Layer 6 of a small transformer language model trained on English Wikipedia (9 layers, counted from 0, width 128).
A neuron adds its activation times its output weights to the MLP's output. To switch it off is to set its activation to zero at one token and run the rest of the model.

Output weights of the MLP neurons that the questions are about. A number n stands for (n - 500) times 0.0017.
n38: 574 460 644 544 384 613 477 467 534 428 488 486 466 484 428 448 459 448 457 562 517 550 565 533 442 333 520 451 537 556 463 472 573 472 616 414 611 486 442 287 543 718 581 525 539 386 539 477 457 466 507 420 432 519 485 577 484 536 439 482 558 470 586 387 491 595 639 562 558 597 338 498 564 462 488 538 533 437 638 382 613 498 468 585 384 508 349 507 397 481 449 608 596 557 444 465 354 620 536 377 555 518 675 521 450 447 571 557 369 429 404 538 560 528 432 452 451 498 482 515 583 509 429 463 603 545 445 565
n44: 550 517 621 461 527 626 664 442 514 577 552 386 434 456 491 421 504 545 541 414 413 598 590 416 436 349 524 444 484 427 643 465 345 319 460 444 387 576 491 387 507 551 453 541 537 475 568 482 475 482 688 531 470 278 515 607 478 513 545 445 506 540 579 542 523 557 548 523 505 454 566 370 461 488 546 534 471 473 504 566 452 361 365 597 548 352 519 554 498 479 507 422 494 502 455 437 505 456 498 480 634 572 526 632 541 426 393 498 434 450 379 361 547 393 641 332 462 597 493 466 500 455 560 435 454 529 500 528
n58: 502 578 558 357 558 589 369 498 436 411 496 652 417 369 664 425 657 469 338 512 443 432 538 492 418 618 403 465 332 512 543 518 400 536 565 422 386 479 578 374 502 543 458 473 399 494 586 403 438 453 441 495 517 541 662 434 424 574 562 389 596 607 589 414 454 375 598 435 463 457 454 547 582 353 310 509 410 421 332 572 495 587 569 440 529 470 578 602 594 560 397 601 500 509 618 477 580 540 364 601 519 586 550 376 413 510 502 476 547 544 370 359 507 493 479 515 439 564 449 502 375 486 653 591 479 500 522 421
n70: 476 380 442 496 569 504 521 555 472 506 461 596 552 660 488 469 442 527 516 603 544 546 467 543 540 623 529 568 380 665 415 477 538 634 498 443 383 492 484 363 410 449 498 522 410 392 497 530 530 504 494 416 534 588 586 515 526 517 532 563 483 473 506 431 406 485 442 388 585 561 554 544 447 613 539 401 487 368 527 505 468 409 557 561 587 473 402 351 596 418 390 537 440 517 504 455 487 613 530 530 461 530 582 465 466 449 540 502 510 407 476 348 403 404 425 534 516 444 445 502 480 548 500 483 479 436 349 556
n164: 635 497 389 457 680 489 574 459 508 372 520 232 412 466 397 614 465 651 709 527 617 639 646 543 513 526 492 394 355 486 557 370 538 561 547 519 431 414 492 418 435 480 548 693 600 528 580 350 393 355 492 576 582 450 495 563 564 337 494 557 431 604 448 583 477 385 324 620 643 506 500 492 503 515 514 484 515 683 560 402 593 531 411 432 559 516 424 471 579 473 603 712 550 576 522 729 723 445 481 561 495 472 554 459 653 406 483 538 604 426 497 429 361 436 582 475 569 611 563 670 439 535 578 549 640 669 557 618
n209: 535 419 420 538 502 472 342 500 592 541 366 503 468 538 473 493 534 613 467 467 481 600 497 482 576 500 598 545 482 571 503 477 517 741 390 428 365 513 466 490 570 581 552 495 423 242 318 470 485 298 453 440 548 388 490 497 330 453 515 482 393 467 481 505 602 592 490 505 648 617 481 500 491 508 579 589 614 503 459 555 558 510 505 610 461 433 471 433 493 818 581 525 606 587 495 490 519 454 509 666 597 433 514 732 518 475 689 422 488 442 444 479 601 394 481 417 434 385 515 463 532 374 543 514 519 341 404 528
n252: 439 420 369 457 472 500 550 433 379 469 505 508 836 524 636 459 396 561 442 530 586 627 433 524 411 596 554 378 535 604 422 373 633 422 384 462 489 481 360 590 447 537 592 479 489 322 488 481 444 569 419 489 465 580 428 435 518 458 414 497 670 395 556 532 381 456 614 645 380 640 638 482 463 544 478 648 418 392 439 405 487 349 451 365 472 582 566 568 554 486 345 398 510 390 534 443 520 457 585 607 520 438 316 492 503 471 508 423 468 506 529 698 586 458 426 484 482 497 567 490 301 628 417 515 413 611 402 635
n271: 528 457 475 588 556 418 429 539 518 543 585 559 598 557 494 425 430 410 476 488 429 428 521 383 448 610 534 565 463 440 527 450 518 510 489 593 434 502 432 420 465 451 419 548 492 495 967 412 418 380 494 428 429 593 504 485 482 568 512 483 610 537 441 446 566 453 410 432 455 428 488 417 475 540 446 633 513 575 443 347 504 378 504 474 500 579 549 554 516 551 580 486 506 616 510 500 502 465 619 456 402 506 444 521 394 498 590 466 502 494 555 524 592 515 460 522 540 465 492 615 466 570 537 530 594 554 523 456
n304: 466 560 361 639 446 541 500 496 493 523 567 555 560 522 564 531 546 424 642 452 524 452 392 451 498 548 422 541 473 677 529 628 476 544 465 399 583 394 422 617 562 580 455 605 292 621 602 437 486 430 431 655 575 405 507 495 658 356 555 576 614 493 498 549 431 560 447 327 571 647 558 544 455 420 436 552 472 370 553 405 531 570 571 424 513 503 628 414 722 490 446 537 486 396 436 394 647 435 566 526 442 512 431 495 548 614 418 423 474 452 563 561 405 579 622 514 622 598 521 551 395 532 514 515 571 548 454 473
n315: 593 573 511 547 578 454 467 545 442 484 428 582 505 429 581 435 379 411 455 382 561 453 584 490 466 538 502 440 483 367 529 476 565 414 502 567 512 505 452 517 612 445 453 467 476 325 441 629 389 481 650 507 380 461 454 550 534 485 449 407 420 596 402 469 443 647 444 595 532 560 570 478 657 549 490 480 594 512 459 462 521 371 445 588 503 412 488 435 479 603 490 388 405 508 412 519 505 480 533 530 520 585 462 400 592 412 453 626 404 576 618 401 454 438 520 455 356 139 564 491 486 453 496 504 406 312 354 469
n355: 439 461 520 445 421 476 369 418 446 534 533 517 490 533 638 539 425 493 472 504 482 465 565 490 478 464 477 516 483 454 455 464 574 454 613 466 483 455 516 532 471 514 596 523 454 590 816 410 379 343 540 466 443 527 417 639 516 544 362 690 589 599 475 498 433 542 582 557 408 483 454 464 496 625 572 542 517 491 374 566 493 261 493 433 537 448 365 650 436 547 565 560 385 602 514 539 460 357 400 334 438 477 441 387 616 572 576 413 580 458 640 697 598 509 484 495 486 591 484 619 530 496 614 511 495 393 629 476

Each question names a token from some text and the token that comes next. It shows the activations a of the neurons there, in the order above. A number n stands for (n - 500) times 0.076.

Then comes g, the gradient of the next token's log-probability with respect to the MLP's output, scaled to length 1. A neuron's effect is roughly proportional to its activation times (output weights . g). A number n stands for (n - 500) times 0.00072.

" the", then " t"
a: 500 500 504 502 500 553 500 500 552 600 500
g: 427 523 596 317 466 459 738 564 479 401 362 337 519 357 580 457 622 382 426 578 640 476 553 585 410 391 475 586 604 366 367 403 541 448 604 550 323 624 511 285 461 435 348 765 514 537 450 599 509 667 558 458 477 652 555 336 324 571 507 394 680 374 495 579 409 262 470 579 356 544 283 582 413 522 237 285 629 584 413 312 499 656 391 765 474 472 475 422 575 484 681 648 477 564 411 645 497 549 278 405 437 620 260 292 670 531 328 644 323 347 629 439 140 646 704 587 470 416 519 518 483 650 528 279 513 515 503 535
Which neuron, switched off, lowers the next token's probability most? n315

"\n", then "\n"
a: 500 500 500 500 500 504 645 500 500 500 500
g: 451 493 436 397 442 334 321 582 406 671 465 524 433 654 571 735 612 401 606 551 879 551 371 531 321 523 438 373 671 493 407 485 283 522 569 461 448 684 296 586 499 710 609 553 494 510 265 537 561 455 490 294 558 511 451 564 678 475 516 481 504 362 525 385 527 388 769 519 288 503 488 612 351 635 709 420 438 724 438 394 378 434 596 533 555 583 612 474 455 402 456 575 731 353 722 398 504 505 550 529 597 480 483 310 426 408 490 392 561 507 361 446 426 440 549 319 592 187 501 427 582 556 386 698 186 771 471 708
Which neuron, switched off, lowers the next token's probability most? n252

"ar", then "and"
a: 500 528 500 500 500 500 500 500 500 500 500
g: 537 573 556 452 498 691 489 398 374 436 433 701 389 449 544 418 486 273 406 395 310 630 587 517 376 477 663 411 721 358 498 712 481 279 535 355 494 381 585 493 392 596 280 444 524 402 783 354 251 464 442 523 249 520 554 561 460 642 633 676 489 553 719 460 250 575 671 642 450 500 248 535 262 436 336 498 586 418 611 467 446 675 533 622 623 583 367 546 658 538 550 734 628 373 622 455 556 584 640 620 650 618 370 418 592 543 530 407 410 419 483 411 413 574 561 609 546 499 463 770 766 364 386 540 323 453 427 333
Which neuron, switched off, lowers the next token's probability most? n44

"r", then "ch"
a: 718 500 500 500 500 500 500 500 545 500 500
g: 396 385 650 361 548 401 663 658 724 430 545 728 500 542 645 432 553 636 449 583 213 470 691 590 294 472 340 747 451 554 491 335 632 652 415 647 273 368 460 242 447 709 640 557 616 414 491 365 447 535 379 457 424 586 679 472 428 370 593 430 398 518 543 376 455 297 577 385 441 549 468 511 620 535 342 559 484 435 490 442 437 414 360 719 517 557 734 605 540 491 537 290 660 534 500 459 566 562 715 645 414 460 546 463 348 582 542 640 370 596 357 449 405 548 438 406 343 590 751 360 190 425 519 418 686 639 265 569
Which neuron, switched off, lowers the next token's probability most? n38

"e", then "le"
a: 500 500 510 501 500 500 500 500 505 500 500
g: 343 493 657 425 596 593 505 446 550 650 513 532 558 440 531 395 520 514 451 633 306 639 621 528 589 467 448 579 246 410 339 313 306 533 474 438 407 511 549 417 469 584 369 784 422 586 553 529 505 355 446 599 583 566 710 560 502 456 638 425 202 249 599 620 692 535 539 506 411 426 592 484 420 471 513 579 439 582 361 641 487 652 600 586 639 650 804 830 410 369 558 559 574 696 326 560 544 544 602 469 483 216 445 462 602 485 740 562 277 551 487 630 456 799 445 619 564 487 372 516 359 594 794 583 261 443 464 405
Which neuron, switched off, lowers the next token's probability most? n58

"u", then "re"
a: 500 976 500 500 500 500 500 500 500 500 500
g: 520 333 538 319 451 790 501 320 450 382 434 370 617 298 631 508 352 557 247 369 608 470 531 481 385 394 285 587 102 450 511 451 438 370 568 316 211 530 692 554 641 447 423 486 610 423 500 592 580 579 508 572 705 462 542 611 497 377 470 390 665 411 620 641 508 526 250 562 360 502 483 642 563 358 444 548 595 447 497 539 400 590 622 619 420 360 670 475 547 394 547 489 350 575 739 557 388 587 573 461 513 88 536 655 552 468 417 641 329 572 429 493 589 601 477 719 342 387 626 482 433 608 490 526 544 334 676 370
Which neuron, switched off, lowers the next token's probability most? n44

"r", then "t"
a: 660 500 500 500 500 500 500 500 519 500 500
g: 671 527 497 748 541 529 451 475 495 675 495 452 416 502 567 511 683 466 571 383 534 654 633 498 596 555 701 325 427 554 414 625 428 541 718 343 365 523 589 748 278 352 341 524 285 422 506 611 582 417 672 389 460 437 603 354 480 437 467 429 693 351 604 501 584 571 338 292 580 480 448 445 239 403 331 607 467 540 474 724 608 446 573 388 446 451 344 473 686 646 280 742 451 368 661 559 626 763 384 580 395 442 357 451 496 586 406 572 445 631 672 537 463 455 447 828 575 544 755 728 650 435 463 618 542 524 327 579
Which neuron, switched off, raises the next token's probability most? n38

" the", then " k"
a: 500 500 504 511 500 510 500 500 502 664 500
g: 532 449 711 506 442 327 456 308 513 466 286 693 517 654 375 481 620 545 608 471 346 433 527 583 305 627 364 472 410 776 348 602 364 302 629 482 362 546 616 658 686 659 536 454 399 535 386 782 625 647 475 448 462 493 695 382 804 637 527 405 472 347 399 586 403 546 466 564 454 528 388 338 564 631 396 262 428 648 631 588 431 510 539 449 545 382 373 591 468 676 756 177 402 665 492 494 438 563 491 439 576 465 275 414 620 498 380 503 503 671 580 400 353 450 442 409 424 498 453 403 644 771 599 474 446 564 566 748
Which neuron, switched off, lowers the next token's probability most? n315

"ar", then "ies"
a: 513 528 500 500 500 500 500 500 500 500 524
g: 348 536 464 460 463 301 205 513 415 323 539 621 711 608 689 537 418 595 541 380 596 505 520 561 517 538 289 673 248 256 524 524 392 328 256 534 242 472 398 608 692 511 609 496 327 528 424 493 373 718 365 373 452 589 471 344 641 474 607 549 380 421 425 440 598 272 501 468 540 730 451 795 590 650 342 605 473 557 437 375 608 681 494 489 506 486 509 627 540 603 486 629 572 493 570 677 458 301 578 624 345 495 513 269 661 441 651 672 520 310 508 402 371 503 383 438 707 716 512 474 577 356 414 399 434 608 658 496
Which neuron, switched off, raises the next token's probability most? n44

" c", then "y"
a: 500 500 500 500 500 500 500 672 500 500 505
g: 564 583 472 614 456 496 445 587 587 340 456 437 625 525 631 299 718 526 549 718 467 357 452 515 388 401 415 540 750 727 385 515 552 558 472 586 469 419 378 543 379 546 441 515 501 279 612 502 541 290 450 603 280 502 422 165 466 271 696 577 564 461 630 540 485 291 359 688 754 520 599 336 375 664 413 687 536 606 395 543 605 354 531 504 520 437 713 505 603 548 285 788 514 366 595 499 577 430 352 883 592 454 355 483 479 389 346 608 480 469 552 403 483 310 354 562 635 462 518 389 672 321 497 538 650 500 399 436
Which neuron, switched off, lowers the next token's probability most? n271

",", then " \""
a: 500 500 500 535 500 630 503 500 500 500 500
g: 391 582 454 306 487 476 327 546 415 501 496 375 655 533 496 536 406 634 678 507 584 730 640 446 596 618 493 600 560 668 441 522 535 555 748 565 583 587 571 604 601 573 576 593 511 443 289 735 662 514 454 683 479 450 587 378 594 612 654 525 636 414 577 248 620 397 326 625 652 465 529 520 534 696 257 570 926 536 542 520 423 555 603 601 354 607 318 363 623 511 410 465 517 825 473 353 466 430 531 368 515 627 362 724 575 261 617 373 421 282 374 526 269 419 414 635 491 443 533 275 488 400 384 386 423 554 457 563
Which neuron, switched off, lowers the next token's probability most? n209

" p", then "o"
a: 500 500 500 500 500 500 500 536 500 500 500
g: 591 457 358 458 609 432 552 548 601 597 411 535 830 461 581 672 425 601 578 379 296 304 460 632 557 448 344 537 532 569 508 496 714 213 438 421 508 350 603 511 724 634 520 591 523 475 516 295 403 535 756 379 621 430 610 557 496 368 457 286 717 423 415 452 631 537 211 624 582 487 460 702 613 734 272 632 503 653 533 505 547 528 456 424 598 474 482 364 547 646 443 605 453 340 581 596 392 527 544 566 354 671 690 502 331 466 603 583 381 459 546 368 407 439 541 435 555 230 835 517 467 453 323 749 581 618 540 635
Which neuron, switched off, lowers the next token's probability most? n271

" is", then " the"
a: 500 500 500 526 500 500 505 500 562 509 500
g: 289 469 324 684 606 549 653 282 423 546 606 544 560 726 356 599 522 708 638 522 372 617 460 790 529 631 581 537 728 558 392 497 678 467 710 233 430 497 328 605 484 268 708 735 536 470 670 396 393 442 558 645 600 341 696 616 391 491 605 611 558 608 631 563 555 521 607 473 547 526 569 392 512 327 384 550 358 418 520 447 354 406 271 417 604 620 601 636 620 527 428 363 507 548 698 487 531 671 480 535 430 514 538 569 514 650 470 224 752 300 426 574 638 590 449 508 666 495 520 656 397 531 416 608 490 561 276 599
Which neuron, switched off, lowers the next token's probability most? n304

"n", then " F"
a: 500 500 500 500 500 500 584 500 506 500 500
g: 324 540 286 632 700 414 495 569 561 435 775 474 526 577 414 273 634 544 587 572 641 422 280 515 586 674 453 354 649 682 504 538 489 424 342 570 699 464 588 408 468 804 612 414 662 420 510 469 780 242 678 634 515 338 348 561 556 275 436 609 404 624 582 444 582 616 428 381 717 331 358 556 509 433 484 587 443 452 354 599 650 686 606 488 531 391 563 605 356 513 508 507 331 306 407 603 256 515 694 407 284 408 517 524 520 623 562 402 383 619 474 579 677 451 375 619 601 555 385 502 565 316 417 346 470 318 515 565
Which neuron, switched off, raises the next token's probability most? n252

"is", then " m"
a: 500 500 500 500 536 529 500 500 534 500 500
g: 580 523 658 571 540 474 560 506 497 412 429 441 501 489 342 302 575 503 642 638 427 418 295 644 423 655 698 491 438 451 474 678 623 412 554 605 410 368 586 729 754 498 573 445 508 430 415 378 600 499 373 491 302 518 516 550 512 520 385 506 667 390 560 497 759 459 631 472 431 371 625 299 650 782 405 355 396 530 492 524 635 412 307 632 628 248 476 463 315 400 705 441 584 337 397 622 487 627 233 138 477 492 209 604 631 672 489 574 511 668 623 506 639 454 534 315 658 351 684 546 415 624 573 530 350 430 541 475
Which neuron, switched off, raises the next token's probability most? n304

"s", then "?"
a: 500 500 500 650 500 500 500 500 500 500 500
g: 538 512 533 586 550 660 310 415 417 396 264 513 422 415 361 492 432 470 333 495 509 541 614 606 469 491 618 430 324 666 416 621 437 373 569 734 363 355 672 676 567 536 418 516 365 552 388 550 765 659 553 619 386 568 716 693 558 467 504 477 666 283 459 686 690 636 350 458 574 502 774 596 674 535 312 458 358 677 317 577 391 482 691 525 499 324 335 361 365 315 349 660 309 617 478 477 627 376 547 514 642 363 434 385 399 205 469 344 548 243 454 612 412 475 424 430 555 631 450 402 595 407 507 383 311 534 516 509
Which neuron, switched off, lowers the next token's probability most? n70

"n", then " 201"
a: 500 500 500 500 501 500 582 500 502 500 500
g: 594 418 571 429 387 796 474 498 676 567 547 264 468 563 559 513 493 288 533 241 542 633 432 637 480 455 541 505 352 476 528 415 697 583 562 468 365 369 440 628 378 256 453 601 542 611 501 458 359 366 759 600 332 566 394 492 599 404 461 511 534 449 391 643 382 480 521 536 340 621 422 395 360 436 549 757 646 587 495 503 512 407 566 573 547 572 466 225 428 491 120 369 566 421 480 434 638 542 449 319 670 395 266 312 488 537 730 745 399 505 434 538 427 734 823 508 348 536 679 415 581 528 456 558 423 616 586 356
Which neuron, switched off, lowers the next token's probability most? n252

" ", then "j"
a: 500 525 500 523 500 500 500 571 500 571 500
g: 295 579 744 564 597 356 461 211 776 560 652 551 369 447 545 440 338 493 593 524 296 706 448 400 518 363 400 386 366 623 426 541 531 288 477 651 400 619 572 423 453 420 541 549 469 325 483 419 376 382 448 456 651 195 381 262 509 527 655 629 405 476 515 531 666 708 363 517 734 652 499 468 575 401 578 645 334 563 415 493 526 457 642 218 613 396 439 327 625 189 357 460 441 579 573 436 449 697 358 514 484 497 449 502 394 521 304 663 584 525 605 563 355 683 710 420 468 506 573 559 376 464 495 488 300 471 473 339
Which neuron, switched off, lowers the next token's probability most? n44

"and", then "in"
a: 500 500 500 503 500 500 500 500 500 500 609
g: 471 518 636 288 335 500 499 296 468 497 455 168 583 592 505 608 368 571 353 521 549 530 688 543 473 430 454 528 530 191 478 621 515 591 498 597 768 514 517 566 587 491 380 561 530 528 477 585 447 693 583 363 276 496 353 500 231 516 503 636 333 555 514 630 500 515 789 453 350 393 424 636 600 559 610 281 523 600 445 479 622 414 572 414 465 397 302 628 220 678 535 450 590 763 332 651 641 215 263 592 621 589 569 693 488 417 362 588 453 457 436 400 586 366 669 479 431 659 540 549 645 395 535 561 466 339 671 440
Which neuron, switched off, lowers the next token's probability most? n355

"i", then "ew"
a: 500 500 500 500 679 500 500 500 500 500 500
g: 637 431 445 389 532 590 800 621 462 361 359 494 434 512 348 286 650 582 561 543 679 631 569 505 486 619 527 560 442 451 461 680 562 396 507 404 596 427 642 425 525 678 227 471 657 571 350 582 412 522 354 367 568 530 362 438 517 605 472 713 683 345 705 464 428 541 219 539 541 486 743 654 506 542 584 486 631 484 534 259 538 519 280 340 386 430 504 498 362 357 780 554 405 526 565 495 466 428 563 426 419 405 891 392 628 598 536 442 371 520 693 359 443 378 526 537 275 352 568 534 514 270 396 545 744 543 685 438
Which neuron, switched off, lowers the next token's probability most? n164

"mer", then "ic"
a: 500 500 500 507 500 500 500 500 976 500 500
g: 692 442 458 522 520 522 669 460 685 651 450 417 655 432 288 573 667 525 590 518 397 553 446 655 315 475 571 379 162 376 636 651 410 605 561 539 592 622 598 636 519 682 368 618 543 533 431 666 481 396 455 494 648 424 509 535 496 446 348 631 427 697 405 520 229 608 708 476 494 559 534 581 437 465 576 439 457 318 601 445 668 606 292 279 317 430 627 653 582 558 747 470 471 436 399 642 710 446 418 396 591 708 684 557 237 531 438 709 583 447 424 531 325 413 570 600 385 526 729 508 350 422 588 342 475 636 745 662
Which neuron, switched off, lowers the next token's probability most? n304